Layer 3 of a small transformer language model trained on English Wikipedia (9 layers, counted from 0, width 128).
A neuron adds its activation times its output weights to the MLP's output. To switch it off is to set its activation to zero at one token and run the rest of the model.

Output weights of the MLP neurons that the questions are about. A number n stands for (n - 128) times 0.0073.
n65: 171, 134, 197, 119, 100, 106, 101, 85, 127, 111, 108, 110, 99, 129, 140, 103, 117, 138, 152, 141, 174, 132, 131, 127, 99, 167, 135, 164, 127, 120, 130, 153, 105, 175, 74, 94, 106, 144, 149, 129, 131, 123, 128, 131, 122, 113, 90, 139, 96, 165, 130, 174, 117, 127, 110, 102, 121, 82, 155, 107, 140, 98, 158, 108, 85, 112, 146, 143, 170, 127, 163, 95, 195, 103, 101, 89, 140, 96, 107, 156, 137, 116, 53, 167, 153, 100, 88, 113, 78, 94, 204, 91, 102, 135, 149, 132, 94, 122, 184, 168, 123, 147, 129, 110, 103, 120, 138, 120, 107, 141, 136, 132, 133, 48, 104, 109, 167, 116, 125, 130, 116, 91, 107, 148, 63, 122, 144, 152
n71: 110, 125, 130, 97, 181, 122, 93, 139, 121, 129, 150, 119, 134, 131, 164, 183, 153, 133, 156, 108, 127, 118, 119, 148, 72, 116, 135, 119, 127, 94, 157, 139, 165, 132, 174, 147, 137, 153, 132, 139, 134, 104, 135, 108, 99, 142, 74, 148, 149, 131, 138, 127, 143, 159, 114, 105, 141, 134, 74, 138, 103, 114, 117, 106, 121, 161, 111, 118, 126, 144, 132, 100, 157, 145, 156, 154, 116, 190, 157, 122, 99, 108, 153, 166, 129, 94, 126, 146, 140, 129, 117, 119, 159, 103, 49, 133, 140, 79, 137, 137, 152, 139, 123, 96, 150, 91, 152, 160, 123, 165, 132, 99, 117, 141, 106, 138, 139, 131, 122, 141, 120, 130, 159, 121, 111, 139, 153, 129
n78: 167, 83, 87, 133, 110, 166, 123, 132, 155, 129, 160, 153, 140, 110, 123, 79, 123, 194, 111, 180, 101, 127, 153, 136, 148, 154, 134, 158, 90, 190, 150, 174, 150, 126, 126, 120, 123, 107, 135, 116, 109, 119, 141, 100, 117, 99, 133, 138, 112, 96, 153, 143, 74, 158, 108, 165, 113, 180, 152, 123, 119, 155, 133, 135, 100, 148, 115, 87, 151, 97, 107, 124, 126, 119, 122, 129, 180, 107, 119, 153, 115, 116, 112, 129, 136, 125, 111, 117, 127, 183, 91, 166, 109, 119, 130, 112, 92, 165, 148, 114, 135, 152, 147, 128, 99, 108, 51, 151, 191, 131, 129, 163, 126, 143, 104, 174, 157, 148, 84, 91, 174, 116, 122, 158, 66, 117, 101, 150
n99: 89, 113, 108, 114, 92, 120, 104, 129, 154, 142, 137, 73, 125, 168, 95, 125, 114, 97, 146, 130, 152, 178, 136, 83, 133, 129, 121, 101, 156, 160, 163, 110, 109, 96, 118, 90, 114, 162, 122, 125, 133, 7, 170, 97, 140, 131, 199, 118, 165, 141, 105, 143, 87, 122, 140, 185, 161, 146, 123, 178, 111, 166, 111, 123, 135, 129, 141, 118, 113, 165, 184, 76, 130, 112, 97, 134, 131, 127, 105, 118, 162, 126, 64, 124, 110, 110, 165, 106, 72, 123, 122, 128, 139, 149, 128, 105, 162, 145, 134, 149, 207, 100, 108, 108, 149, 147, 136, 163, 112, 163, 113, 142, 180, 120, 149, 118, 57, 178, 136, 154, 113, 112, 136, 125, 99, 138, 112, 109
n125: 111, 139, 71, 120, 84, 100, 100, 154, 96, 133, 177, 115, 143, 123, 118, 97, 144, 133, 101, 161, 102, 154, 114, 173, 169, 120, 119, 112, 99, 103, 131, 127, 118, 100, 94, 156, 149, 141, 159, 114, 95, 117, 123, 140, 119, 103, 136, 112, 106, 123, 143, 120, 119, 87, 112, 96, 97, 87, 127, 161, 224, 91, 110, 112, 107, 107, 115, 78, 126, 80, 163, 153, 143, 139, 76, 166, 129, 99, 164, 126, 126, 191, 152, 155, 141, 103, 108, 135, 129, 127, 111, 95, 131, 135, 74, 163, 115, 134, 133, 107, 131, 78, 140, 63, 123, 117, 144, 131, 90, 149, 176, 133, 102, 133, 120, 141, 136, 147, 178, 122, 161, 175, 120, 108, 143, 94, 114, 125
n133: 128, 93, 155, 149, 128, 123, 117, 162, 160, 139, 105, 124, 122, 109, 167, 147, 155, 164, 118, 120, 141, 150, 100, 119, 114, 138, 114, 130, 163, 118, 124, 130, 140, 192, 70, 109, 147, 142, 146, 76, 138, 130, 126, 120, 113, 116, 76, 118, 109, 127, 150, 164, 72, 140, 121, 92, 127, 91, 88, 124, 48, 112, 127, 182, 126, 141, 76, 148, 71, 100, 121, 180, 104, 186, 59, 140, 111, 158, 146, 140, 110, 117, 171, 102, 97, 149, 150, 136, 142, 173, 138, 122, 157, 110, 95, 124, 114, 117, 109, 138, 143, 161, 98, 91, 119, 153, 107, 143, 163, 153, 89, 107, 140, 153, 99, 114, 154, 102, 136, 129, 122, 88, 115, 96, 115, 131, 111, 144
n140: 104, 84, 138, 107, 157, 131, 127, 130, 130, 110, 87, 91, 98, 125, 128, 128, 151, 146, 143, 101, 158, 105, 147, 168, 82, 119, 160, 145, 72, 111, 123, 142, 115, 169, 121, 89, 171, 94, 117, 140, 134, 122, 119, 122, 112, 87, 89, 187, 131, 140, 106, 138, 137, 102, 76, 149, 150, 126, 148, 130, 94, 130, 117, 118, 145, 131, 146, 205, 117, 155, 116, 135, 116, 114, 132, 176, 84, 80, 156, 155, 137, 147, 126, 120, 122, 136, 108, 119, 90, 126, 113, 66, 109, 148, 107, 78, 149, 100, 142, 157, 198, 109, 151, 110, 170, 120, 134, 145, 116, 104, 151, 133, 105, 104, 152, 171, 140, 153, 162, 93, 115, 94, 143, 174, 133, 107, 151, 177
n183: 159, 78, 136, 78, 150, 174, 133, 116, 142, 104, 141, 77, 146, 161, 126, 178, 76, 95, 144, 140, 155, 138, 93, 148, 115, 81, 144, 133, 140, 182, 148, 142, 115, 129, 89, 112, 158, 82, 90, 154, 165, 126, 103, 115, 132, 95, 189, 157, 140, 103, 194, 86, 129, 121, 120, 153, 150, 124, 176, 120, 137, 151, 132, 161, 106, 118, 168, 146, 122, 128, 114, 124, 114, 133, 103, 109, 73, 117, 116, 124, 158, 233, 103, 75, 162, 80, 152, 179, 129, 160, 145, 113, 197, 120, 142, 128, 147, 124, 105, 116, 129, 161, 132, 148, 116, 142, 120, 135, 115, 126, 146, 158, 116, 155, 123, 130, 129, 115, 125, 69, 149, 137, 169, 125, 79, 130, 94, 97
n192: 161, 136, 81, 117, 151, 168, 153, 94, 95, 154, 151, 141, 131, 135, 101, 130, 56, 128, 171, 143, 144, 98, 134, 130, 149, 119, 148, 135, 134, 58, 86, 122, 98, 153, 146, 58, 106, 175, 117, 90, 114, 104, 112, 128, 98, 112, 102, 135, 55, 166, 135, 132, 101, 137, 141, 89, 158, 112, 157, 159, 107, 166, 145, 149, 112, 79, 145, 73, 115, 107, 113, 125, 151, 183, 119, 108, 112, 156, 147, 133, 127, 79, 91, 118, 149, 112, 112, 132, 211, 172, 125, 114, 140, 64, 105, 148, 100, 138, 125, 153, 90, 145, 158, 161, 48, 136, 139, 163, 126, 75, 138, 93, 108, 167, 108, 154, 194, 105, 121, 103, 90, 184, 122, 128, 146, 111, 153, 149
n199: 146, 164, 85, 113, 157, 119, 136, 94, 96, 155, 112, 162, 100, 108, 143, 130, 126, 98, 155, 130, 136, 93, 143, 78, 154, 95, 142, 135, 129, 113, 150, 174, 77, 139, 106, 170, 156, 114, 148, 171, 135, 146, 196, 134, 134, 150, 144, 147, 141, 106, 81, 131, 75, 134, 118, 98, 79, 98, 168, 102, 166, 131, 131, 149, 129, 155, 159, 103, 155, 108, 128, 155, 115, 102, 135, 106, 110, 123, 94, 131, 85, 126, 118, 111, 119, 93, 173, 131, 145, 134, 119, 101, 107, 128, 110, 170, 129, 130, 126, 135, 41, 87, 108, 156, 182, 107, 124, 214, 119, 83, 72, 106, 145, 119, 130, 145, 125, 166, 115, 76, 89, 147, 157, 160, 75, 138, 158, 82
n230: 165, 115, 81, 113, 184, 125, 118, 121, 76, 108, 173, 161, 176, 114, 149, 137, 114, 137, 109, 130, 103, 105, 155, 145, 85, 137, 138, 126, 142, 87, 142, 113, 132, 83, 66, 127, 102, 161, 137, 123, 107, 111, 158, 135, 155, 73, 135, 174, 157, 88, 199, 108, 95, 142, 108, 162, 128, 108, 104, 112, 144, 160, 116, 165, 136, 144, 163, 131, 100, 132, 146, 137, 131, 134, 171, 134, 167, 98, 62, 149, 143, 125, 140, 99, 177, 85, 166, 156, 123, 111, 95, 143, 160, 101, 143, 123, 87, 174, 162, 149, 158, 103, 175, 111, 95, 172, 158, 95, 104, 99, 142, 121, 106, 158, 167, 83, 116, 152, 115, 152, 126, 158, 120, 125, 119, 131, 142, 113
n289: 92, 152, 151, 115, 138, 94, 192, 98, 97, 184, 197, 189, 74, 108, 152, 96, 142, 149, 118, 154, 156, 180, 122, 112, 130, 133, 111, 121, 195, 98, 135, 136, 161, 71, 141, 161, 154, 143, 129, 132, 110, 154, 91, 126, 142, 192, 130, 103, 123, 148, 134, 166, 119, 103, 142, 95, 127, 124, 91, 109, 114, 143, 136, 102, 143, 154, 130, 78, 74, 171, 117, 153, 93, 88, 123, 126, 167, 119, 139, 117, 124, 108, 186, 95, 149, 115, 140, 141, 127, 119, 126, 187, 87, 167, 107, 136, 156, 170, 102, 123, 114, 116, 107, 150, 115, 137, 78, 65, 111, 162, 151, 97, 100, 158, 68, 146, 150, 130, 151, 137, 67, 142, 130, 154, 154, 116, 187, 124
n317: 161, 131, 116, 104, 133, 191, 124, 135, 125, 112, 169, 136, 127, 146, 134, 89, 109, 91, 135, 111, 150, 142, 85, 121, 101, 88, 170, 115, 113, 128, 152, 98, 72, 143, 109, 103, 160, 143, 120, 160, 83, 70, 156, 143, 69, 136, 145, 139, 110, 113, 140, 115, 114, 109, 111, 129, 115, 70, 158, 118, 160, 126, 187, 138, 152, 154, 137, 158, 109, 147, 123, 103, 78, 170, 193, 110, 84, 153, 95, 139, 106, 116, 158, 163, 94, 125, 140, 111, 97, 79, 127, 101, 189, 107, 115, 125, 116, 123, 130, 162, 127, 132, 147, 131, 118, 173, 149, 149, 115, 128, 149, 176, 145, 125, 119, 117, 118, 109, 167, 204, 140, 117, 150, 96, 165, 110, 121, 149

Each question names a token from some text and the token that comes next. It shows the activations a of the neurons there, in the order above. A number n stands for (n - 128) times 0.051.

Then comes g, the gradient of the next token's log-probability with respect to the MLP's output, scaled to length 1. A neuron's effect is roughly proportional to its activation times (output weights . g). A number n stands for (n - 128) times 0.0029.

" for", then " Lab"
a: 128, 128, 134, 128, 128, 128, 126, 124, 127, 131, 127, 129, 128
g: 203, 88, 117, 124, 123, 116, 114, 131, 102, 95, 96, 172, 135, 103, 148, 83, 109, 158, 146, 158, 102, 178, 129, 155, 96, 82, 150, 146, 129, 95, 102, 79, 160, 101, 92, 101, 117, 125, 127, 156, 117, 129, 127, 130, 127, 81, 145, 128, 85, 92, 134, 152, 78, 172, 161, 93, 157, 72, 170, 105, 111, 143, 81, 135, 134, 191, 103, 88, 108, 99, 121, 141, 110, 194, 147, 97, 113, 100, 145, 114, 155, 109, 89, 133, 127, 97, 112, 101, 158, 193, 145, 131, 130, 140, 106, 112, 83, 126, 130, 124, 125, 131, 79, 175, 137, 165, 114, 75, 214, 165, 93, 89, 150, 96, 130, 101, 145, 139, 153, 140, 69, 140, 103, 200, 126, 131, 134, 114
Which neuron, switched off, lowers the next token's probability most? n78

"ill", then "er"
a: 126, 127, 129, 119, 131, 137, 127, 111, 126, 129, 154, 133, 129
g: 123, 112, 118, 115, 170, 137, 100, 102, 122, 121, 103, 111, 107, 114, 82, 71, 141, 185, 199, 159, 165, 128, 202, 103, 118, 181, 156, 112, 103, 187, 128, 132, 49, 104, 103, 106, 111, 144, 88, 141, 94, 170, 101, 129, 168, 122, 129, 148, 156, 127, 98, 142, 125, 114, 152, 118, 89, 165, 193, 150, 137, 109, 138, 109, 157, 99, 173, 64, 135, 141, 115, 98, 136, 82, 177, 150, 153, 45, 115, 121, 94, 136, 162, 160, 171, 127, 139, 129, 89, 92, 122, 112, 111, 152, 136, 87, 137, 118, 85, 125, 180, 106, 135, 126, 135, 151, 171, 139, 110, 86, 80, 139, 123, 114, 181, 153, 107, 110, 70, 121, 115, 126, 140, 93, 116, 150, 148, 123
Which neuron, switched off, raises the next token's probability most? n133

" U.S.", then " l"
a: 132, 130, 133, 129, 129, 128, 128, 99, 127, 127, 129, 128, 126
g: 93, 123, 132, 106, 132, 116, 48, 121, 90, 156, 163, 119, 130, 67, 104, 140, 135, 110, 129, 166, 91, 85, 81, 111, 161, 146, 64, 117, 111, 141, 70, 149, 153, 107, 148, 96, 123, 85, 197, 99, 167, 175, 124, 151, 105, 127, 127, 79, 148, 175, 176, 141, 185, 191, 88, 99, 89, 161, 122, 134, 91, 81, 123, 144, 106, 166, 55, 102, 140, 176, 136, 128, 124, 163, 132, 131, 163, 83, 107, 118, 86, 131, 142, 112, 145, 133, 122, 139, 85, 165, 103, 188, 136, 149, 127, 148, 91, 142, 135, 115, 128, 105, 131, 158, 136, 113, 71, 149, 136, 145, 87, 124, 123, 82, 106, 106, 118, 120, 124, 125, 115, 136, 200, 110, 129, 150, 161, 108
Which neuron, switched off, lowers the next token's probability most? n183

"\".", then "\n"
a: 84, 129, 129, 132, 126, 131, 131, 131, 129, 132, 125, 124, 134
g: 96, 105, 178, 144, 145, 101, 101, 190, 107, 163, 97, 196, 121, 169, 122, 107, 126, 105, 134, 150, 115, 94, 138, 135, 155, 122, 64, 105, 42, 83, 161, 115, 149, 150, 70, 223, 137, 135, 155, 166, 152, 129, 114, 128, 133, 113, 177, 142, 158, 126, 146, 95, 135, 132, 99, 124, 40, 131, 92, 75, 152, 129, 188, 124, 104, 150, 102, 141, 168, 110, 141, 105, 156, 141, 161, 173, 151, 103, 110, 91, 180, 129, 109, 114, 120, 151, 188, 128, 116, 114, 84, 128, 128, 177, 145, 108, 106, 134, 89, 126, 160, 119, 102, 76, 129, 111, 132, 158, 134, 90, 74, 131, 130, 133, 150, 125, 137, 121, 124, 148, 142, 136, 104, 137, 179, 143, 157, 107
Which neuron, switched off, lowers the next token's probability most? n65

" ", then "rom"
a: 134, 128, 129, 132, 126, 128, 127, 128, 128, 123, 124, 123, 130
g: 104, 158, 120, 110, 133, 106, 181, 130, 156, 127, 140, 76, 153, 130, 135, 120, 157, 82, 101, 151, 96, 133, 111, 153, 132, 159, 134, 155, 129, 145, 181, 168, 162, 168, 143, 148, 142, 82, 96, 148, 170, 159, 118, 145, 145, 180, 117, 103, 149, 117, 84, 175, 132, 153, 175, 70, 149, 143, 149, 140, 71, 159, 103, 110, 124, 139, 164, 133, 111, 124, 144, 173, 199, 171, 177, 106, 135, 136, 146, 194, 97, 122, 128, 121, 144, 148, 165, 159, 168, 146, 97, 122, 134, 115, 134, 110, 164, 181, 96, 44, 123, 149, 140, 192, 141, 73, 132, 187, 131, 116, 96, 99, 204, 89, 168, 123, 90, 108, 153, 118, 131, 103, 128, 162, 115, 120, 151, 130
Which neuron, switched off, lowers the next token's probability most? n230

"ing", then " Or"
a: 124, 127, 126, 122, 129, 128, 128, 127, 123, 128, 123, 180, 134
g: 126, 122, 158, 148, 152, 125, 116, 141, 125, 124, 138, 200, 202, 116, 113, 121, 137, 137, 122, 64, 107, 127, 97, 130, 92, 106, 161, 108, 82, 142, 118, 117, 102, 141, 193, 41, 116, 149, 132, 91, 159, 106, 167, 113, 132, 136, 115, 104, 133, 144, 104, 168, 95, 138, 140, 96, 145, 111, 130, 109, 188, 182, 137, 87, 97, 114, 150, 116, 121, 55, 105, 149, 92, 124, 145, 112, 128, 136, 146, 133, 148, 67, 139, 126, 184, 137, 77, 91, 134, 139, 154, 95, 154, 92, 118, 74, 163, 152, 132, 138, 119, 108, 111, 171, 148, 134, 186, 145, 110, 87, 111, 119, 159, 149, 31, 136, 150, 125, 180, 189, 105, 179, 120, 134, 133, 134, 116, 137
Which neuron, switched off, lowers the next token's probability most? n317

"\n ", then " The"
a: 129, 128, 123, 125, 125, 123, 128, 130, 153, 125, 121, 128, 132
g: 141, 153, 103, 96, 117, 156, 133, 156, 211, 147, 161, 114, 110, 137, 124, 136, 153, 75, 141, 142, 83, 152, 142, 99, 96, 119, 175, 153, 111, 171, 140, 53, 189, 84, 137, 130, 114, 201, 80, 99, 186, 100, 104, 122, 97, 131, 141, 91, 142, 172, 139, 98, 117, 186, 150, 113, 148, 158, 107, 134, 184, 141, 108, 132, 107, 159, 130, 157, 175, 142, 150, 93, 135, 151, 119, 147, 134, 169, 104, 127, 191, 164, 168, 124, 149, 125, 157, 155, 121, 154, 130, 120, 150, 101, 96, 165, 109, 150, 151, 103, 137, 165, 172, 140, 111, 131, 84, 122, 112, 55, 162, 156, 108, 124, 120, 140, 148, 111, 143, 136, 193, 150, 157, 99, 193, 143, 120, 169
Which neuron, switched off, raises the next token's probability most? n230

"igh", then "-A"
a: 123, 130, 128, 129, 126, 142, 146, 131, 127, 127, 130, 130, 124
g: 97, 132, 147, 121, 147, 144, 101, 187, 170, 138, 143, 97, 92, 123, 152, 209, 142, 173, 170, 87, 118, 128, 71, 137, 120, 134, 137, 139, 131, 104, 168, 75, 150, 169, 84, 93, 158, 120, 94, 107, 169, 116, 99, 147, 88, 132, 108, 149, 61, 120, 39, 97, 117, 174, 124, 101, 128, 119, 146, 120, 163, 120, 111, 121, 153, 98, 119, 168, 101, 167, 139, 159, 166, 119, 136, 121, 122, 108, 162, 183, 102, 104, 132, 123, 141, 148, 78, 132, 176, 118, 102, 128, 111, 65, 125, 163, 100, 131, 99, 145, 119, 136, 192, 166, 122, 76, 117, 113, 144, 194, 175, 165, 70, 140, 150, 100, 114, 124, 110, 146, 135, 110, 158, 166, 143, 110, 160, 146
Which two neurons, each switched off alone, lower its probability most, in order? n140, n133

"\n", then "N"
a: 127, 128, 135, 128, 150, 128, 126, 129, 132, 138, 98, 127, 130
g: 187, 90, 85, 99, 123, 83, 91, 134, 168, 151, 89, 131, 137, 178, 134, 129, 165, 96, 134, 112, 118, 115, 142, 146, 138, 126, 57, 107, 118, 139, 54, 188, 126, 71, 118, 109, 136, 129, 149, 148, 94, 117, 120, 96, 76, 134, 154, 134, 97, 159, 143, 171, 97, 124, 163, 201, 125, 168, 69, 161, 147, 126, 121, 186, 158, 93, 189, 164, 91, 152, 132, 117, 127, 166, 125, 161, 139, 116, 84, 105, 129, 168, 152, 188, 123, 78, 146, 155, 79, 123, 146, 130, 112, 122, 115, 98, 119, 149, 153, 118, 144, 154, 142, 215, 140, 106, 116, 100, 137, 131, 145, 116, 137, 100, 166, 114, 138, 113, 161, 190, 113, 153, 162, 161, 100, 121, 134, 127
Which neuron, switched off, raises the next token's probability most? n230

"od", then "ka"
a: 130, 131, 128, 120, 121, 143, 124, 113, 91, 132, 128, 125, 125
g: 143, 168, 191, 151, 124, 131, 77, 121, 132, 202, 127, 85, 152, 78, 57, 182, 101, 179, 145, 151, 119, 98, 104, 112, 145, 160, 139, 158, 135, 119, 86, 94, 158, 126, 108, 106, 120, 107, 115, 167, 125, 62, 139, 115, 117, 151, 107, 111, 157, 168, 120, 129, 144, 184, 149, 167, 180, 116, 135, 89, 146, 145, 183, 140, 109, 152, 112, 146, 129, 160, 143, 142, 109, 107, 78, 157, 115, 93, 95, 117, 159, 79, 154, 125, 160, 120, 169, 138, 175, 156, 148, 122, 152, 171, 150, 93, 156, 127, 143, 175, 165, 98, 131, 147, 85, 99, 99, 85, 76, 123, 135, 147, 58, 136, 150, 109, 182, 93, 109, 123, 139, 130, 111, 152, 146, 90, 119, 80
Which neuron, switched off, lowers the next token's probability most? n125

" th", then "r"
a: 125, 127, 125, 130, 128, 128, 129, 131, 124, 126, 139, 128, 107
g: 72, 94, 131, 122, 98, 89, 127, 119, 151, 122, 122, 155, 119, 34, 134, 97, 118, 76, 110, 107, 127, 102, 103, 111, 144, 162, 116, 128, 96, 145, 129, 143, 112, 87, 80, 134, 149, 86, 88, 175, 123, 132, 146, 89, 146, 148, 119, 110, 144, 98, 149, 125, 128, 91, 160, 131, 131, 117, 148, 150, 157, 108, 75, 107, 80, 123, 106, 100, 106, 125, 67, 155, 150, 116, 93, 179, 128, 177, 66, 94, 147, 181, 118, 126, 91, 140, 132, 153, 177, 180, 170, 145, 109, 106, 139, 142, 177, 88, 99, 73, 81, 181, 144, 185, 165, 126, 165, 140, 136, 105, 175, 161, 153, 104, 134, 136, 136, 150, 142, 142, 190, 168, 88, 145, 122, 163, 87, 120
Which neuron, switched off, raises the next token's probability most? n230

"-S", then "ec"
a: 134, 127, 129, 128, 117, 134, 129, 130, 120, 126, 124, 126, 119
g: 148, 113, 135, 139, 123, 203, 136, 99, 97, 107, 100, 123, 102, 179, 146, 190, 91, 118, 124, 133, 172, 154, 185, 193, 47, 145, 101, 129, 88, 131, 107, 142, 114, 165, 101, 170, 123, 108, 85, 156, 101, 193, 116, 104, 94, 135, 148, 101, 171, 92, 156, 111, 81, 98, 220, 135, 117, 84, 113, 145, 133, 109, 129, 151, 137, 122, 194, 137, 99, 153, 92, 157, 125, 124, 149, 122, 118, 79, 111, 85, 96, 137, 129, 72, 88, 106, 103, 131, 127, 114, 45, 92, 153, 115, 138, 109, 134, 131, 85, 137, 139, 155, 99, 156, 144, 113, 115, 117, 118, 182, 119, 114, 132, 112, 129, 151, 125, 108, 145, 78, 158, 129, 103, 98, 93, 138, 115, 133
Which neuron, switched off, lowers the next token's probability most? n125

" W", then "ith"
a: 130, 127, 128, 125, 127, 126, 128, 133, 126, 130, 129, 122, 125
g: 162, 113, 119, 195, 92, 92, 97, 132, 77, 152, 105, 103, 130, 114, 78, 137, 136, 116, 89, 106, 87, 80, 106, 129, 127, 141, 164, 181, 124, 154, 96, 145, 114, 118, 156, 104, 146, 149, 152, 136, 214, 134, 154, 88, 142, 157, 95, 133, 149, 123, 174, 104, 105, 90, 97, 157, 126, 151, 126, 109, 113, 147, 125, 163, 89, 63, 101, 79, 165, 97, 102, 108, 68, 106, 84, 162, 73, 107, 52, 160, 117, 109, 104, 185, 105, 119, 100, 103, 96, 123, 173, 143, 86, 108, 124, 109, 102, 89, 130, 124, 159, 149, 125, 67, 118, 121, 78, 160, 178, 128, 139, 132, 134, 165, 163, 156, 131, 131, 111, 98, 155, 144, 128, 132, 118, 168, 137, 166
Which neuron, switched off, lowers the next token's probability most? n289

"co", then " Road"
a: 133, 127, 125, 107, 125, 119, 114, 134, 127, 123, 126, 136, 126
g: 151, 171, 93, 117, 135, 96, 83, 81, 142, 80, 133, 64, 113, 119, 150, 175, 165, 178, 160, 149, 83, 78, 92, 115, 147, 111, 160, 163, 181, 132, 135, 139, 128, 123, 102, 141, 80, 154, 126, 157, 85, 83, 114, 137, 110, 81, 70, 120, 109, 145, 139, 113, 141, 99, 113, 164, 133, 112, 83, 70, 146, 100, 115, 122, 177, 98, 133, 128, 142, 86, 93, 98, 138, 176, 112, 87, 109, 131, 175, 151, 162, 121, 74, 104, 124, 151, 126, 82, 89, 104, 126, 152, 95, 134, 92, 159, 109, 132, 150, 83, 94, 102, 82, 97, 131, 140, 96, 108, 139, 146, 89, 62, 72, 83, 111, 104, 150, 60, 140, 134, 122, 159, 127, 123, 160, 116, 146, 126
Which neuron, switched off, lowers the next token's probability most? n99

" and", then " state"
a: 123, 128, 126, 120, 128, 127, 127, 124, 128, 125, 120, 119, 127
g: 120, 112, 102, 84, 160, 120, 117, 127, 204, 95, 67, 147, 136, 125, 91, 150, 131, 116, 126, 108, 113, 188, 115, 162, 158, 131, 121, 149, 71, 103, 118, 123, 51, 113, 162, 136, 136, 165, 108, 127, 119, 118, 198, 138, 110, 101, 99, 125, 120, 137, 141, 88, 137, 83, 149, 140, 129, 141, 94, 129, 108, 56, 131, 129, 132, 119, 167, 133, 139, 186, 107, 169, 136, 138, 136, 105, 70, 145, 141, 85, 143, 169, 85, 106, 178, 105, 146, 168, 133, 160, 149, 142, 134, 97, 176, 144, 96, 66, 103, 145, 160, 116, 110, 120, 106, 167, 148, 142, 151, 116, 125, 70, 112, 92, 163, 110, 93, 78, 145, 202, 132, 164, 178, 141, 77, 143, 142, 93
Which neuron, switched off, lowers the next token's probability most? n289

" I", then " G"
a: 126, 128, 128, 127, 127, 135, 137, 134, 122, 123, 142, 127, 126
g: 146, 128, 107, 113, 90, 109, 173, 170, 116, 118, 176, 30, 104, 200, 145, 169, 108, 142, 88, 106, 165, 131, 100, 104, 76, 130, 158, 148, 136, 138, 76, 138, 107, 130, 154, 118, 128, 136, 115, 79, 132, 129, 104, 150, 131, 162, 113, 130, 121, 150, 130, 168, 84, 98, 113, 136, 154, 127, 205, 149, 112, 153, 99, 166, 124, 158, 111, 125, 119, 137, 130, 139, 112, 111, 87, 149, 153, 124, 89, 123, 74, 84, 129, 119, 137, 138, 99, 132, 160, 152, 89, 142, 138, 21, 181, 140, 105, 103, 140, 184, 163, 151, 137, 103, 104, 123, 129, 136, 136, 123, 157, 98, 136, 136, 58, 163, 83, 156, 137, 175, 81, 100, 117, 138, 110, 69, 138, 108
Which neuron, switched off, lowers the next token's probability most? n133

",", then " count"
a: 110, 123, 128, 133, 127, 131, 125, 126, 129, 127, 127, 120, 125
g: 97, 71, 123, 121, 122, 191, 98, 95, 131, 98, 92, 122, 97, 127, 186, 140, 160, 168, 115, 107, 149, 115, 100, 138, 120, 118, 115, 110, 142, 63, 144, 163, 81, 128, 95, 92, 101, 146, 112, 133, 134, 136, 147, 150, 114, 127, 74, 127, 63, 159, 164, 161, 163, 141, 148, 110, 158, 131, 116, 60, 103, 135, 101, 113, 140, 99, 95, 157, 150, 130, 121, 158, 94, 167, 74, 87, 91, 92, 154, 131, 91, 131, 127, 121, 150, 87, 121, 132, 99, 110, 170, 121, 145, 112, 192, 136, 121, 86, 182, 206, 125, 118, 135, 98, 117, 92, 148, 129, 112, 154, 97, 121, 128, 157, 60, 159, 88, 113, 138, 175, 72, 86, 180, 131, 114, 102, 75, 126
Which neuron, switched off, raises the next token's probability most? n65

"air", then "s"
a: 122, 128, 131, 128, 128, 134, 118, 128, 124, 128, 126, 129, 130
g: 152, 68, 141, 114, 144, 107, 145, 125, 145, 141, 134, 158, 96, 100, 157, 144, 97, 105, 120, 82, 100, 72, 177, 134, 141, 124, 98, 104, 90, 112, 147, 179, 142, 127, 137, 137, 177, 140, 151, 78, 126, 108, 112, 114, 151, 118, 93, 133, 133, 162, 136, 142, 119, 102, 105, 63, 133, 120, 218, 144, 77, 114, 90, 179, 126, 95, 86, 155, 151, 98, 66, 98, 134, 98, 167, 101, 130, 94, 146, 138, 89, 154, 143, 143, 118, 86, 89, 105, 93, 127, 159, 57, 157, 166, 182, 130, 137, 200, 165, 111, 104, 138, 122, 127, 150, 190, 87, 129, 138, 127, 122, 106, 125, 122, 100, 167, 144, 108, 142, 103, 101, 115, 85, 162, 107, 127, 56, 150
Which neuron, switched off, raises the next token's probability most? n140

" South", then " Flor"
a: 130, 128, 125, 129, 127, 129, 129, 129, 125, 128, 129, 128, 135
g: 146, 148, 112, 134, 124, 178, 151, 152, 139, 168, 127, 146, 114, 170, 145, 109, 127, 150, 164, 88, 159, 183, 165, 66, 186, 68, 159, 99, 95, 72, 126, 177, 147, 74, 96, 97, 115, 110, 129, 120, 113, 100, 146, 128, 114, 116, 141, 130, 113, 75, 132, 180, 112, 70, 140, 145, 174, 103, 73, 140, 87, 84, 117, 78, 128, 54, 119, 116, 89, 146, 131, 89, 145, 150, 118, 141, 96, 175, 127, 128, 175, 164, 81, 120, 114, 106, 106, 111, 77, 81, 169, 132, 164, 99, 103, 136, 118, 106, 151, 116, 128, 154, 141, 115, 150, 127, 154, 92, 124, 106, 177, 148, 191, 103, 97, 142, 91, 92, 106, 145, 108, 129, 174, 134, 121, 92, 152, 104
Which neuron, switched off, lowers the next token's probability most? n317

" Mex", then "ican"
a: 134, 129, 127, 128, 122, 121, 128, 129, 119, 125, 131, 129, 129
g: 145, 124, 128, 101, 180, 147, 114, 186, 168, 109, 97, 94, 162, 109, 53, 144, 135, 176, 144, 139, 147, 169, 74, 158, 90, 140, 136, 155, 107, 142, 148, 123, 149, 203, 102, 155, 146, 121, 151, 116, 136, 88, 131, 148, 150, 111, 158, 149, 108, 103, 51, 115, 145, 142, 107, 87, 143, 165, 57, 136, 123, 134, 97, 92, 90, 170, 95, 160, 139, 79, 100, 146, 90, 139, 170, 170, 163, 100, 127, 185, 131, 76, 138, 134, 170, 79, 142, 170, 95, 164, 119, 112, 148, 139, 129, 123, 138, 130, 153, 136, 150, 107, 164, 114, 109, 112, 178, 138, 85, 143, 118, 140, 132, 112, 114, 90, 106, 115, 171, 87, 47, 124, 143, 157, 172, 125, 135, 149
Which neuron, switched off, lowers the next token's probability most? n192

"\n", then "==S"
a: 102, 128, 133, 126, 185, 133, 122, 126, 129, 125, 117, 128, 128
g: 101, 172, 127, 121, 112, 98, 31, 124, 131, 101, 156, 149, 102, 159, 116, 117, 85, 152, 160, 137, 140, 106, 149, 131, 121, 146, 181, 123, 183, 176, 138, 155, 104, 146, 174, 108, 55, 168, 103, 99, 133, 133, 135, 167, 68, 65, 103, 125, 106, 82, 170, 147, 148, 146, 201, 120, 117, 150, 155, 179, 145, 110, 118, 117, 135, 148, 157, 112, 152, 93, 186, 112, 127, 142, 103, 143, 102, 136, 151, 117, 124, 140, 125, 153, 77, 125, 91, 34, 123, 120, 137, 124, 167, 160, 147, 121, 138, 79, 118, 97, 131, 125, 116, 126, 134, 88, 120, 159, 127, 149, 138, 135, 71, 109, 60, 96, 132, 160, 98, 108, 127, 145, 119, 111, 142, 74, 171, 103
Which neuron, switched off, lowers the next token's probability most? n125